Layer 6 of a small transformer language model trained on English Wikipedia (10 layers, counted from 0, width 96).
A neuron's activation on a vector x is ReLU(weights . x + bias), where the dot is the dot product.

Input weights of the MLP neurons that the questions are about. A number n stands for (n - 500) times 0.0029.
n16 (bias -0.053): 496 463 492 667 549 507 550 511 537 428 418 605 638 355 643 731 454 500 580 173 500 657 474 587 513 457 608 486 469 511 655 577 614 511 648 568 479 658 378 281 688 538 393 574 674 489 588 551 150 437 392 551 571 388 344 561 362 568 377 511 574 515 543 246 592 343 343 378 622 709 353 448 430 415 660 401 341 368 533 575 670 144 486 357 672 493 595 550 529 444 413 454 321 440 620 561
n35 (bias -0.142): 187 700 712 527 602 459 483 559 417 612 365 547 364 513 350 525 751 453 492 756 711 423 422 410 299 487 378 484 315 581 543 586 543 329 394 447 198 337 704 487 482 679 818 670 491 600 367 491 391 400 713 534 458 264 691 398 417 354 568 340 509 543 554 387 446 487 513 439 783 343 698 447 925 442 469 453 758 638 551 542 333 264 546 618 566 483 603 345 287 636 462 252 525 372 421 546
n36 (bias -0.059): 405 412 424 418 434 315 604 452 500 528 347 627 400 411 292 664 583 291 144 568 619 273 679 692 577 653 319 457 484 429 527 492 420 526 376 422 626 691 369 455 576 524 794 611 445 504 413 481 374 773 704 485 592 492 586 500 412 504 459 437 599 344 740 372 323 477 520 349 567 675 522 532 569 228 411 485 496 546 542 640 686 463 507 676 620 462 527 404 485 488 545 635 496 715 280 377
n50 (bias -0.052): 411 393 388 533 562 626 625 621 547 430 453 532 298 644 317 385 382 369 398 363 411 610 376 577 575 458 446 621 597 514 493 625 528 497 521 435 534 511 611 507 634 367 691 672 577 765 585 525 517 471 541 191 607 644 416 500 415 536 378 507 393 475 631 589 614 217 345 601 556 277 500 440 350 613 594 645 619 592 564 389 733 479 350 470 673 365 376 552 224 366 489 642 569 405 587 524
n53 (bias -0.110): 435 495 702 470 416 380 636 420 173 410 441 624 230 632 124 671 515 756 495 471 411 269 350 366 314 273 754 495 242 171 816 403 577 355 557 584 541 594 822 375 298 445 500 378 669 773 615 389 556 368 429 624 697 642 929 476 588 505 481 335 814 490 594 647 669 284 420 349 671 415 528 459 515 528 529 361 381 437 591 552 384 623 495 398 878 384 399 641 378 471 510 404 279 396 529 764
n60 (bias -0.087): 487 433 470 611 355 698 492 335 496 491 425 496 559 685 478 541 578 417 541 311 764 471 508 295 515 374 752 484 552 431 621 367 259 693 475 118 300 640 268 714 665 543 689 337 692 654 426 488 367 550 260 479 592 652 637 577 512 432 459 593 259 296 689 426 440 455 427 374 687 512 480 343 554 444 866 422 378 301 681 484 500 711 398 443 591 599 289 500 581 647 648 587 492 445 677 553
n77 (bias -0.050): 447 429 492 569 581 492 462 439 516 382 456 527 168 588 488 554 348 449 640 570 464 300 516 352 644 770 715 474 360 578 694 595 449 557 368 444 429 415 339 582 471 488 350 607 278 516 613 618 615 364 421 406 538 480 623 295 356 472 558 523 461 382 771 504 298 492 512 489 477 604 654 515 413 793 428 457 423 689 551 565 536 119 573 575 417 602 272 684 531 896 484 504 439 646 768 427
n86 (bias -0.052): 517 508 521 438 306 442 661 578 447 600 573 548 504 378 530 840 265 476 560 564 652 568 605 384 541 401 630 527 382 548 593 621 524 496 452 195 462 653 613 420 374 496 577 431 496 654 644 657 449 357 513 616 402 148 527 275 306 430 635 590 436 335 551 504 324 528 374 447 393 302 766 473 686 469 590 644 322 577 404 469 597 602 239 657 769 263 689 602 512 201 608 352 641 645 578 445
n90 (bias -0.053): 508 417 508 677 511 165 765 181 417 635 504 500 375 508 382 478 819 463 544 478 541 571 265 504 305 599 575 348 488 507 425 567 448 457 522 527 359 691 709 607 371 469 663 598 749 399 567 493 605 629 367 489 478 686 532 361 461 607 504 504 534 485 554 531 482 574 578 525 628 331 432 327 301 313 564 418 676 627 474 511 400 529 310 484 650 597 287 624 522 572 459 449 271 546 678 489
n145 (bias -0.060): 389 586 678 496 546 436 550 461 224 408 586 281 504 455 453 580 639 463 398 522 606 621 637 555 470 587 306 321 396 540 455 426 718 589 456 576 633 761 794 372 268 527 530 519 621 738 449 518 842 302 714 449 489 417 343 525 504 243 398 374 393 315 561 442 411 515 308 493 601 489 440 647 619 336 388 526 442 345 551 435 538 533 482 372 623 526 467 583 428 530 723 368 522 500 624 626
n170 (bias -0.066): 430 408 646 701 431 663 577 342 544 508 404 476 379 427 672 797 284 580 500 756 603 516 492 650 540 734 778 281 421 563 628 408 456 492 288 362 636 488 598 457 350 673 648 693 459 440 520 286 635 298 299 437 743 460 357 586 676 365 477 275 631 504 608 579 454 156 695 481 637 453 496 282 552 473 544 365 559 476 334 527 448 589 375 467 356 484 492 612 570 431 587 600 279 480 451 461
n179 (bias 0.030): 552 758 398 511 522 552 328 556 642 724 507 564 518 420 265 447 628 406 600 443 404 626 644 282 669 659 675 568 391 415 337 431 536 521 379 515 476 666 364 389 519 590 589 416 426 409 450 345 293 511 534 546 318 412 704 496 445 596 433 253 807 478 556 689 615 572 410 555 412 564 393 578 747 570 442 353 486 529 536 591 543 715 415 473 448 507 619 402 290 529 575 557 310 448 658 412
n181 (bias -0.057): 656 451 306 709 349 360 452 510 366 511 331 397 404 486 382 634 485 273 476 258 593 455 601 580 449 483 486 364 434 324 679 707 542 503 751 529 457 550 451 507 456 761 551 507 547 496 649 524 653 620 562 358 608 461 582 541 564 525 452 350 462 444 537 592 338 510 627 609 551 699 610 292 644 338 486 392 517 490 674 568 471 620 205 610 510 444 437 571 510 393 351 529 408 525 734 538
n223 (bias -0.016): 418 720 378 589 342 468 522 442 485 609 519 422 366 454 322 426 433 590 648 359 524 683 658 336 603 448 561 504 354 467 689 485 470 438 396 512 197 704 342 545 480 609 445 576 562 379 504 215 291 477 571 552 489 504 447 555 381 276 337 658 685 534 697 796 351 485 496 411 411 456 676 653 470 624 340 436 493 455 302 478 643 647 220 686 536 613 429 639 668 412 466 666 537 600 492 632
n229 (bias -0.040): 540 244 460 329 274 581 554 591 282 618 590 458 276 483 313 400 540 276 650 529 563 466 733 613 283 550 504 649 487 500 768 746 500 356 604 600 159 556 710 597 575 421 751 363 639 607 605 31 409 341 469 634 590 530 616 550 280 413 363 546 576 674 455 371 410 618 324 416 633 471 682 404 334 500 358 597 729 466 605 405 363 488 625 691 553 445 441 529 492 401 731 522 459 361 500 562
n242 (bias -0.041): 371 391 488 456 711 604 406 428 535 556 453 424 528 437 329 622 605 325 672 393 600 608 620 508 432 515 488 338 281 680 601 418 446 444 607 448 449 599 442 431 398 407 602 633 412 480 816 709 632 488 496 634 308 532 350 557 548 436 683 538 776 461 590 675 481 542 540 581 276 466 292 544 332 586 205 546 565 616 839 685 644 458 291 329 667 392 360 186 481 437 496 508 557 496 512 382
n243 (bias -0.037): 361 758 784 532 465 449 645 585 415 552 651 470 368 798 601 500 640 546 387 644 592 454 699 671 619 279 612 500 588 278 569 396 538 404 342 531 449 292 167 477 488 496 507 399 433 411 318 489 619 593 371 333 563 605 529 346 301 241 504 388 584 538 437 392 548 660 138 431 387 586 427 489 573 515 492 283 609 665 413 548 373 582 526 697 745 626 519 515 496 500 591 520 526 449 543 564
n244 (bias -0.035): 304 289 331 511 655 438 309 383 583 472 559 436 619 490 261 608 453 369 680 398 551 691 651 571 399 513 490 513 633 659 548 297 414 367 429 521 490 641 470 463 248 650 453 427 553 548 572 620 513 611 572 514 680 500 523 574 408 475 517 550 201 400 510 630 593 380 421 516 362 750 533 643 528 590 608 425 361 390 555 333 614 352 396 323 526 507 627 671 397 545 503 608 373 571 507 524
n247 (bias -0.094): 676 495 554 266 456 545 537 706 686 735 762 509 466 376 416 542 593 212 393 565 369 617 321 238 409 260 638 558 347 635 742 405 302 747 709 683 616 345 688 435 717 510 483 290 611 543 715 420 619 739 703 486 578 390 549 583 554 708 277 601 462 297 720 653 742 280 539 192 472 593 270 241 590 313 447 317 709 717 387 564 627 394 523 753 495 580 453 233 560 414 360 263 385 568 318 486
n266 (bias -0.052): 279 645 565 733 500 487 567 473 462 298 330 605 357 469 587 564 554 473 527 500 532 452 510 592 487 433 542 399 389 591 734 352 500 573 365 500 640 584 625 265 425 383 565 621 560 842 330 507 407 455 612 330 480 604 345 493 434 595 557 323 503 476 786 640 676 391 439 542 345 577 421 646 400 387 403 541 348 620 490 577 383 510 426 331 562 575 479 420 450 535 578 583 517 676 385 631
n276 (bias -0.055): 319 492 452 351 566 522 400 552 569 583 477 586 381 300 484 619 385 587 504 335 490 466 823 447 493 682 707 442 528 564 481 184 557 500 668 484 532 624 639 267 425 693 745 512 340 450 557 349 526 354 440 545 496 627 486 429 383 671 489 611 401 458 283 623 522 492 342 601 340 552 485 450 408 178 454 542 660 272 451 588 496 370 578 500 442 447 720 544 467 400 601 826 578 508 793 456
n285 (bias -0.018): 500 586 537 386 401 534 660 427 439 507 428 560 638 775 368 447 563 529 384 373 549 358 539 429 480 392 558 568 597 356 453 600 482 597 690 482 507 500 442 383 335 452 672 525 654 651 518 575 437 529 260 755 500 515 503 542 651 606 479 661 564 335 507 324 382 518 333 415 430 584 370 416 608 673 529 532 609 561 607 358 692 336 738 624 415 347 646 197 507 311 560 571 692 383 355 339
n291 (bias -0.025): 460 539 453 467 503 485 409 616 292 410 373 456 510 549 375 513 460 744 548 500 473 612 503 309 494 358 448 271 503 513 448 374 726 534 510 493 537 566 635 653 665 697 491 643 450 357 513 561 453 422 618 417 291 457 430 462 386 391 585 607 667 365 525 520 512 356 443 561 431 377 432 348 519 730 715 401 535 683 465 638 491 472 320 493 687 400 523 647 556 585 513 540 544 576 448 626
n293 (bias -0.039): 370 276 571 567 360 466 542 604 634 622 413 655 529 344 602 204 601 579 398 496 467 315 410 291 379 447 768 408 519 744 673 374 382 653 574 361 371 496 569 518 601 493 598 442 489 486 735 511 420 544 662 766 524 205 497 546 345 805 486 437 471 539 365 399 524 539 504 527 633 725 538 419 637 396 344 507 430 658 439 573 460 556 511 605 394 439 500 493 413 587 440 451 448 437 569 420
n308 (bias -0.034): 652 467 443 587 729 563 593 294 615 500 367 727 481 522 427 669 698 277 623 601 507 515 636 311 409 471 470 552 688 316 566 515 427 227 417 522 597 552 472 533 626 500 467 626 575 434 355 485 628 504 496 265 521 303 465 680 338 357 439 525 357 412 649 469 482 478 317 587 762 234 377 448 655 518 433 358 748 493 522 596 466 400 525 254 654 580 551 439 486 552 460 604 425 598 500 675
n318 (bias -0.046): 475 521 438 525 568 642 588 672 521 532 364 421 493 433 427 473 338 434 456 455 481 238 566 596 557 575 623 569 119 712 653 410 531 530 715 535 579 429 377 387 388 443 494 465 721 503 462 548 733 426 580 486 708 542 497 398 390 603 541 568 382 309 587 609 503 431 446 588 419 415 705 493 807 356 353 397 480 645 359 483 439 554 653 467 397 438 645 544 577 461 394 638 378 379 588 666
n321 (bias -0.069): 265 563 412 340 616 596 500 533 682 400 699 541 300 534 646 582 225 349 529 595 256 684 638 529 408 668 589 39 553 455 496 458 361 524 545 560 405 582 428 313 425 313 553 670 754 669 596 692 451 551 535 492 671 619 599 599 613 861 467 631 504 588 451 394 398 425 430 643 574 339 556 409 386 593 623 442 380 647 546 626 675 406 241 438 296 395 408 574 622 364 716 263 320 646 432 447
n322 (bias -0.062): 295 403 421 565 422 612 688 414 589 565 712 367 585 206 376 434 329 529 479 637 399 479 479 696 743 282 530 452 408 798 475 551 677 679 546 358 436 332 505 308 531 400 783 700 586 386 316 534 647 270 469 770 671 355 389 302 532 405 430 488 256 660 565 460 655 475 518 397 397 273 424 603 597 476 649 517 591 454 588 508 632 401 451 672 865 567 445 185 377 444 529 434 406 543 551 578
n358 (bias -0.024): 363 353 560 295 613 544 604 507 213 349 629 255 237 370 444 469 374 354 542 444 634 680 468 444 461 378 507 621 719 731 425 393 454 448 419 511 487 413 508 419 437 316 539 658 412 557 454 532 621 489 676 486 569 345 617 430 452 383 633 590 635 646 497 403 321 504 637 618 625 668 602 399 622 490 504 553 633 496 493 403 605 417 608 515 524 479 404 455 452 392 567 828 649 693 677 410
n362 (bias -0.053): 369 253 515 504 767 638 496 721 566 347 351 415 482 489 363 589 515 237 479 454 567 543 493 261 593 620 522 326 625 560 282 417 561 584 493 437 387 267 768 479 417 736 461 482 682 605 403 496 577 657 720 382 392 573 517 589 538 441 642 359 464 547 399 413 538 367 414 490 316 450 569 408 584 507 537 461 599 522 561 707 774 461 429 432 562 586 457 398 437 467 746 591 447 385 639 546
n365 (bias -0.039): 425 288 626 536 475 526 658 430 490 643 625 490 549 573 438 456 313 393 371 387 525 328 438 445 538 696 458 507 587 534 458 552 414 574 585 387 451 366 585 380 374 500 519 392 560 437 527 379 557 545 583 626 631 328 529 558 473 641 296 331 410 479 490 435 671 308 507 412 314 619 259 631 431 527 360 740 619 600 576 678 423 696 503 652 500 614 586 628 530 409 483 630 450 383 855 338
n376 (bias -0.026): 480 437 572 341 568 584 430 515 389 640 364 596 214 503 404 614 448 572 747 500 451 419 566 519 526 466 506 467 447 361 484 465 547 464 469 452 553 693 571 388 362 285 500 510 606 500 291 375 280 436 582 435 549 545 565 669 470 394 617 583 462 588 658 493 485 640 366 616 681 309 422 530 569 485 535 644 518 290 544 662 465 564 568 322 548 412 657 509 418 640 444 474 583 558 427 408

Each question shows a token from some text and the vector x that enters the MLP there. A number n stands for (n - 500) times 0.0097.

" and": 420 436 543 391 508 621 361 514 488 282 365 527 440 398 605 316 569 674 611 539 367 421 557 737 528 413 316 730 328 625 453 571 276 606 604 554 579 408 635 530 637 476 380 494 552 514 423 518 433 628 409 579 563 324 498 531 619 527 441 483 195 446 347 482 648 625 609 635 546 605 419 520 355 553 457 559 401 520 378 654 223 608 228 638 465 567 476 680 556 467 434 612 655 528 466 531
The three highest activations, in order: n293, n365, n266

"\n": 440 544 411 431 504 628 335 436 436 317 415 521 594 481 647 406 507 680 598 521 315 446 530 729 430 634 398 849 375 463 422 566 299 603 594 623 798 366 503 581 559 534 196 558 423 532 504 549 439 334 459 676 478 471 655 468 565 524 435 604 380 312 316 642 492 332 557 680 519 508 553 545 498 462 554 470 523 541 533 485 597 553 219 600 412 466 455 544 513 379 431 531 735 554 345 595
Which neuron lights up most? n318

".": 477 581 531 473 642 753 449 511 312 287 344 554 549 458 671 372 649 510 526 484 369 400 632 799 536 516 383 734 369 398 424 573 343 577 575 628 663 359 544 487 449 588 299 470 498 543 458 518 305 347 461 691 403 444 597 349 792 594 439 602 433 479 306 490 545 518 455 631 653 533 405 550 395 573 546 434 531 569 508 521 451 664 151 602 448 438 429 543 414 611 456 512 624 549 417 528
Which neuron lights up most? n285

"ver": 508 396 520 378 484 536 338 451 497 275 472 585 511 546 773 572 601 701 590 459 502 538 443 735 516 522 594 545 314 562 207 486 466 550 541 577 529 369 631 470 481 529 234 571 521 405 453 492 414 735 404 729 623 405 453 442 653 571 556 511 492 402 533 524 394 508 635 538 681 622 699 577 491 383 567 629 313 321 346 476 357 650 218 522 465 584 409 343 534 352 570 626 650 532 355 349
Which neuron lights up most? n170

" in": 472 469 506 399 398 543 405 398 485 250 296 654 619 449 685 552 711 783 500 497 408 535 441 557 609 479 362 841 405 476 470 396 368 595 607 642 601 447 669 438 435 524 369 367 467 646 448 277 465 457 382 608 624 354 537 390 620 549 497 458 317 466 473 594 546 659 616 598 591 604 553 489 445 552 609 404 388 442 580 543 335 570 183 518 441 564 395 639 431 308 562 551 579 482 468 610
The three highest activations, in order: n53, n266, n60

" the": 361 499 587 342 449 562 329 559 452 384 427 464 658 570 628 488 735 502 610 432 503 422 429 735 482 443 461 921 406 415 456 505 366 529 382 689 727 397 607 491 490 541 428 510 354 598 585 432 353 484 405 532 685 546 558 379 674 598 460 521 415 360 404 346 419 477 502 618 480 623 577 520 329 460 507 397 411 452 642 490 266 527 168 489 595 450 509 678 544 431 519 535 591 566 622 681
Which neuron lights up most? n53

"z": 508 495 520 428 404 607 502 428 493 306 417 778 602 407 627 438 655 623 618 583 307 622 415 679 665 563 337 728 438 424 226 544 381 512 528 528 553 338 387 600 612 514 326 446 413 284 563 372 374 611 565 719 447 508 598 599 482 445 403 547 564 547 564 412 561 683 366 600 532 536 328 763 513 450 604 281 429 518 557 540 246 522 222 565 405 548 606 401 597 593 422 583 605 491 465 393
The two highest activations, in order: n179, n243

"e": 656 464 557 457 498 634 514 436 587 313 467 560 549 429 582 244 634 621 497 517 356 641 492 715 525 470 219 777 442 490 428 510 435 646 498 399 692 290 523 351 569 542 259 359 404 554 396 384 381 616 494 521 607 369 507 591 607 517 382 604 624 537 487 522 580 782 554 560 499 668 495 595 358 505 475 451 406 250 529 542 450 626 133 610 359 525 657 484 507 600 518 468 479 462 363 523
Which neuron lights up most? n179

" B": 619 418 593 400 566 660 352 461 591 315 352 513 560 516 699 372 603 571 547 534 382 551 486 550 547 529 345 854 548 389 316 520 385 509 434 582 558 109 629 706 557 473 304 472 535 558 470 554 199 586 498 552 453 401 641 441 591 437 459 632 313 615 415 452 528 520 471 473 505 544 471 794 342 566 451 495 568 408 531 564 374 549 162 450 587 601 438 471 639 454 527 660 626 420 524 576
Which neuron lights up most? n362

" for": 453 437 633 401 418 536 424 484 425 267 388 638 638 541 734 578 660 755 578 509 371 473 541 591 598 516 282 785 364 470 501 437 287 518 578 622 642 456 643 483 440 557 315 385 468 560 457 376 485 446 468 690 673 337 491 440 637 507 500 476 261 512 576 490 607 639 687 603 587 549 488 442 441 444 453 530 429 504 581 538 365 603 204 619 393 479 341 618 446 301 389 554 694 418 447 461
The most active neuron and its activation: n365, at about 2.2

"ear": 528 488 608 444 400 606 462 384 475 206 662 617 426 379 796 368 590 626 633 535 327 400 439 700 588 563 420 819 328 519 183 639 516 565 469 661 609 305 590 403 575 555 405 624 413 504 476 325 428 482 477 566 556 350 505 539 679 478 615 464 534 410 463 510 651 625 498 598 547 485 514 602 398 582 536 601 428 488 589 517 259 634 170 525 426 507 476 466 442 557 364 555 483 389 502 436
The most active neuron and its activation: n322, at about 2.1

"ed": 499 529 651 460 306 614 423 413 518 368 466 590 478 479 722 272 563 613 459 610 382 391 442 662 524 448 457 804 353 447 485 495 346 585 508 506 651 426 602 445 584 571 453 383 356 467 454 450 586 526 409 670 452 512 516 523 557 475 519 615 277 324 345 447 474 606 586 651 580 469 744 535 442 426 398 584 387 517 521 599 492 591 132 693 570 554 553 641 347 322 468 570 772 554 451 456
The most active neuron and its activation: n86, at about 6

"uc": 605 335 539 377 498 697 346 369 509 311 444 683 439 525 718 240 661 561 543 587 374 547 434 640 576 430 236 791 486 443 218 670 425 669 533 595 668 292 412 578 581 561 458 388 397 557 412 529 322 548 506 593 526 481 493 636 599 469 563 486 577 483 474 521 438 662 432 597 702 435 394 604 463 618 503 480 502 485 298 597 423 499 161 545 404 448 501 456 643 635 375 600 579 458 382 553
The two highest activations, in order: n376, n308

" acc": 436 402 689 329 373 632 450 300 604 486 285 419 485 599 778 307 723 611 570 545 395 424 502 781 525 574 127 842 339 466 504 539 360 413 622 555 688 349 461 662 421 660 477 526 459 454 542 626 471 491 493 604 457 369 630 558 685 451 521 621 434 337 487 428 436 603 590 525 597 534 569 480 426 454 417 413 332 441 488 612 490 581 254 619 561 604 393 535 329 513 348 493 622 489 477 426
The two highest activations, in order: n36, n181

"ne": 631 470 710 404 554 690 557 522 483 150 541 673 587 423 749 374 631 529 534 552 352 542 419 781 555 464 390 744 322 514 210 478 420 528 474 549 608 250 519 548 509 553 388 417 345 511 403 391 487 644 526 395 446 418 486 482 598 592 525 567 462 399 469 499 536 589 592 562 539 649 450 614 486 469 516 436 439 342 614 542 365 716 142 644 509 420 557 451 496 504 570 458 528 451 543 480
Which neuron lights up most? n243

"ir": 499 419 447 485 449 745 458 499 422 401 407 587 578 608 711 409 675 631 621 434 375 545 321 605 605 607 341 741 387 448 114 605 561 437 412 592 575 399 645 423 564 629 434 566 464 472 447 469 597 555 561 732 659 505 528 452 373 621 541 705 477 337 486 364 402 516 419 640 606 471 431 635 539 408 498 221 441 225 441 621 435 498 220 641 335 607 413 394 588 480 452 657 518 495 453 583
Which neuron lights up most? n308

" education": 542 444 655 428 503 524 320 371 479 344 397 695 630 415 738 333 591 553 502 523 292 455 491 709 511 545 284 833 418 549 457 602 464 535 637 653 754 318 661 530 624 505 349 504 401 433 312 420 413 572 297 581 512 443 551 592 629 498 555 622 301 330 507 498 407 628 438 666 532 456 452 419 285 535 389 423 431 563 565 622 350 492 245 673 404 539 589 631 367 516 555 589 506 556 448 595
Which neuron lights up most? n308

" by": 399 488 584 402 380 656 400 463 455 259 191 564 547 416 586 404 556 604 605 521 410 590 486 548 538 541 310 762 377 517 604 510 322 502 530 526 629 316 579 531 523 610 298 535 455 503 502 502 502 444 421 575 589 560 518 423 678 421 557 614 360 392 477 475 542 570 669 732 540 540 428 585 503 524 614 390 397 499 671 507 365 567 90 538 488 435 432 722 390 481 484 596 721 565 496 488
The most active neuron and its activation: n291, at about 3.4

"ated": 550 437 581 390 383 637 494 382 469 307 486 709 642 412 757 377 627 636 550 564 432 432 412 702 485 533 521 827 360 488 417 437 375 533 558 616 692 395 551 257 606 584 442 463 268 545 505 497 361 647 462 655 471 409 597 445 533 495 503 528 385 383 424 498 421 577 623 675 525 508 573 519 279 591 419 404 400 473 583 568 259 641 154 576 414 591 561 540 383 397 436 567 675 562 516 515
Which neuron lights up most? n293

" his": 307 566 622 472 488 548 288 491 460 356 366 580 580 489 781 359 720 495 640 458 371 466 468 621 545 486 461 789 369 429 536 514 472 531 424 512 731 385 653 479 577 517 298 522 500 528 445 364 538 538 431 529 571 573 604 447 779 558 463 550 256 354 482 415 529 572 499 412 434 608 552 624 341 346 331 499 526 395 664 538 283 561 205 581 503 389 503 632 422 548 409 639 630 571 453 769
The most active neuron and its activation: n266, at about 6.9

" c": 564 321 534 386 464 533 304 355 578 329 296 474 656 503 765 396 551 609 545 657 320 421 535 669 617 506 425 746 390 557 281 529 358 418 659 671 747 236 642 645 473 530 340 596 417 510 456 580 352 430 460 561 508 573 609 499 658 478 643 534 431 442 489 417 356 516 548 605 422 604 665 605 427 602 469 390 418 494 390 529 367 570 190 455 580 582 460 416 434 619 403 599 644 630 424 546
The two highest activations, in order: n77, n291

" R": 587 549 566 501 515 493 224 330 416 262 393 623 610 599 730 490 644 588 537 570 316 529 568 519 653 560 296 763 487 405 287 428 300 470 453 538 713 163 552 554 442 662 463 502 407 570 501 648 380 516 473 643 462 536 613 392 505 632 511 630 352 388 404 507 501 546 543 537 613 576 579 664 418 430 519 488 508 415 571 617 424 568 184 454 598 524 505 439 633 237 389 632 511 452 511 602
The two highest activations, in order: n244, n308

"k": 728 459 484 405 554 574 491 483 477 323 484 599 578 371 605 567 672 677 502 366 207 545 459 627 504 657 373 717 440 447 286 518 517 622 464 558 745 331 491 492 542 619 367 445 317 433 463 435 341 623 388 695 471 601 576 483 658 525 330 431 461 579 584 469 540 693 397 447 482 581 383 638 461 519 532 397 505 482 489 599 455 551 74 507 487 624 614 560 552 498 440 586 501 431 393 448
Which neuron lights up most? n179

"nd": 550 493 635 357 389 522 412 333 566 322 396 671 387 381 677 548 609 603 461 539 308 519 516 702 381 565 388 727 454 520 520 505 457 619 468 429 705 377 727 415 458 544 340 638 373 558 569 399 427 678 424 739 398 364 529 605 696 383 428 560 409 621 419 577 360 749 555 361 461 547 477 429 477 412 588 480 327 431 602 499 522 620 212 542 471 563 567 368 374 384 449 675 683 651 564 451
Which neuron lights up most? n86

" V": 519 536 569 366 463 661 365 294 548 331 273 595 622 465 665 467 565 614 595 595 304 550 431 618 681 634 385 700 508 502 276 570 415 358 455 598 639 240 588 608 461 584 444 473 466 433 502 654 320 462 416 567 474 495 458 540 522 401 569 521 483 351 428 570 544 535 541 559 551 608 514 900 384 596 536 385 467 471 588 601 339 522 133 447 460 545 365 460 687 420 402 690 610 526 515 473
The three highest activations, in order: n242, n244, n291

" J": 631 515 620 421 451 564 204 434 501 248 309 525 590 554 695 534 609 616 503 646 250 528 531 577 626 514 337 813 393 535 378 565 442 458 506 392 630 248 563 659 436 553 339 324 496 564 572 446 407 524 439 626 452 465 538 479 488 489 453 787 433 428 344 538 644 598 584 485 543 559 526 703 397 553 489 532 526 434 585 471 581 511 140 525 616 599 447 551 708 315 407 531 467 534 366 550
The three highest activations, in order: n223, n244, n86

" with": 553 501 522 410 387 585 392 568 456 198 338 553 650 411 699 420 597 557 665 452 476 523 689 572 686 476 405 805 444 489 417 559 292 596 511 545 606 418 571 497 581 634 382 413 378 552 433 439 473 514 470 638 628 464 534 362 600 549 514 558 344 389 371 492 438 582 618 595 538 567 520 542 419 587 525 592 367 536 491 489 354 575 91 524 415 550 423 683 367 418 473 538 689 614 346 468
The most active neuron and its activation: n86, at about 2.6

" high": 519 498 561 463 540 502 297 386 623 289 378 605 456 536 732 391 516 513 680 514 409 525 493 521 567 596 240 846 346 464 315 608 340 430 549 704 811 385 603 386 553 401 327 696 326 476 544 492 573 523 326 596 648 435 511 492 757 556 626 469 364 395 463 493 391 579 480 677 541 631 583 640 463 441 365 332 406 536 602 554 274 544 310 483 342 510 504 556 374 452 445 712 545 494 518 541
Which neuron lights up most? n77

" arg": 462 528 747 312 390 828 546 403 451 355 207 607 449 571 648 315 684 567 686 512 423 501 469 560 477 573 189 745 357 368 356 560 408 573 680 690 586 399 554 644 414 520 428 458 461 423 477 450 521 680 388 585 461 442 563 573 750 497 592 594 500 331 429 396 426 572 667 622 630 418 486 545 266 572 668 496 453 460 480 550 455 421 380 530 435 540 274 539 429 593 426 441 580 564 292 435
The three highest activations, in order: n285, n376, n90

" A": 515 394 593 492 529 549 309 245 517 302 452 505 715 512 740 467 603 538 575 466 433 503 557 648 560 573 382 833 524 565 420 396 364 500 537 531 684 253 600 581 486 616 313 469 359 552 499 626 360 572 460 500 573 478 584 452 561 605 458 693 291 445 432 471 586 518 516 541 462 516 598 757 338 586 431 449 460 389 561 465 223 508 142 610 481 514 450 453 561 241 464 620 522 498 665 631
The most active neuron and its activation: n244, at about 6.4

"ra": 608 532 580 323 554 671 577 475 415 249 559 650 543 416 846 349 581 701 542 427 254 486 514 765 594 506 378 758 372 542 309 555 468 477 533 645 725 209 599 672 473 609 540 415 391 478 352 360 440 538 496 510 455 388 488 571 510 621 537 412 361 475 419 507 510 603 471 543 481 506 513 549 466 573 603 450 381 394 485 571 308 642 143 591 458 568 534 523 430 536 585 428 516 457 520 489
The two highest activations, in order: n243, n365

" al": 484 491 594 384 419 703 400 355 446 290 190 561 441 407 786 424 565 545 714 408 494 556 390 621 595 596 331 870 401 415 465 536 432 528 677 482 526 371 671 540 510 546 413 479 442 465 431 478 441 621 483 626 363 448 574 471 691 587 431 693 305 405 489 442 344 495 631 619 508 537 607 645 423 549 708 394 566 499 396 527 518 409 258 453 307 602 356 541 459 490 606 626 622 441 370 626
The most active neuron and its activation: n60, at about 2.1

" found": 539 407 725 399 327 593 409 519 412 250 275 614 717 476 646 311 616 595 571 586 377 420 412 670 581 435 436 753 413 452 246 480 406 504 549 741 641 340 634 426 598 643 467 541 255 514 439 489 478 560 510 692 604 611 484 471 622 577 576 571 395 322 387 526 357 570 516 596 626 454 585 517 341 691 402 486 491 493 510 593 531 563 244 495 473 481 474 493 420 470 367 509 686 608 470 406
The three highest activations, in order: n285, n291, n293

" a": 512 398 559 390 425 522 240 410 510 277 315 562 702 481 753 472 686 515 596 460 530 374 603 669 669 377 443 740 408 525 346 489 353 574 569 506 491 326 642 608 522 645 341 490 379 516 456 441 396 519 392 562 548 537 621 465 557 675 633 710 434 373 349 510 429 523 515 628 414 528 536 645 457 534 475 510 453 534 474 436 356 557 128 638 501 448 506 544 383 484 537 531 625 755 410 557
The three highest activations, in order: n86, n244, n291

"lex": 531 382 617 460 413 662 422 407 560 323 400 652 542 461 614 228 574 457 473 641 341 395 344 709 471 511 173 719 407 573 387 591 428 574 420 484 659 361 580 450 568 540 500 527 444 610 468 328 314 518 409 713 583 505 481 618 564 577 496 563 517 531 409 549 448 737 568 558 573 587 567 713 575 470 505 360 449 253 627 553 435 603 139 644 426 461 569 474 351 482 563 526 616 560 297 642
The three highest activations, in order: n36, n293, n322

" l": 562 390 517 341 547 669 370 603 463 286 352 643 617 528 695 460 455 653 575 728 416 413 502 599 660 685 446 734 436 469 341 588 345 498 615 544 662 233 663 640 355 468 514 419 512 385 455 412 382 569 371 642 383 571 519 461 604 460 544 503 358 333 399 234 284 545 639 489 540 570 607 620 445 553 646 421 476 519 479 534 449 511 225 456 532 618 468 493 426 612 557 501 636 618 318 643
The three highest activations, in order: n362, n77, n291

"-": 482 451 525 374 372 374 430 306 381 361 397 668 484 573 660 602 603 601 552 324 501 510 397 649 511 640 405 808 460 600 266 467 396 483 629 609 595 401 631 650 403 531 495 599 423 494 559 575 469 554 551 640 535 339 540 347 509 451 505 655 303 461 379 429 534 633 478 632 536 635 755 670 456 518 442 489 492 389 526 614 328 600 144 559 362 597 456 547 565 217 393 620 485 450 517 497
The most active neuron and its activation: n181, at about 4.1

"ie": 670 551 724 417 513 719 458 487 428 177 512 633 522 441 755 398 593 579 617 430 287 571 388 741 510 531 400 838 425 453 315 521 385 522 470 558 603 294 627 547 555 567 374 392 336 481 406 355 408 602 596 424 386 400 557 465 606 592 451 616 363 543 477 556 625 602 509 546 555 578 439 555 382 563 580 438 514 409 581 574 305 694 163 582 490 438 504 475 462 535 445 456 555 457 479 477
Which neuron lights up most? n376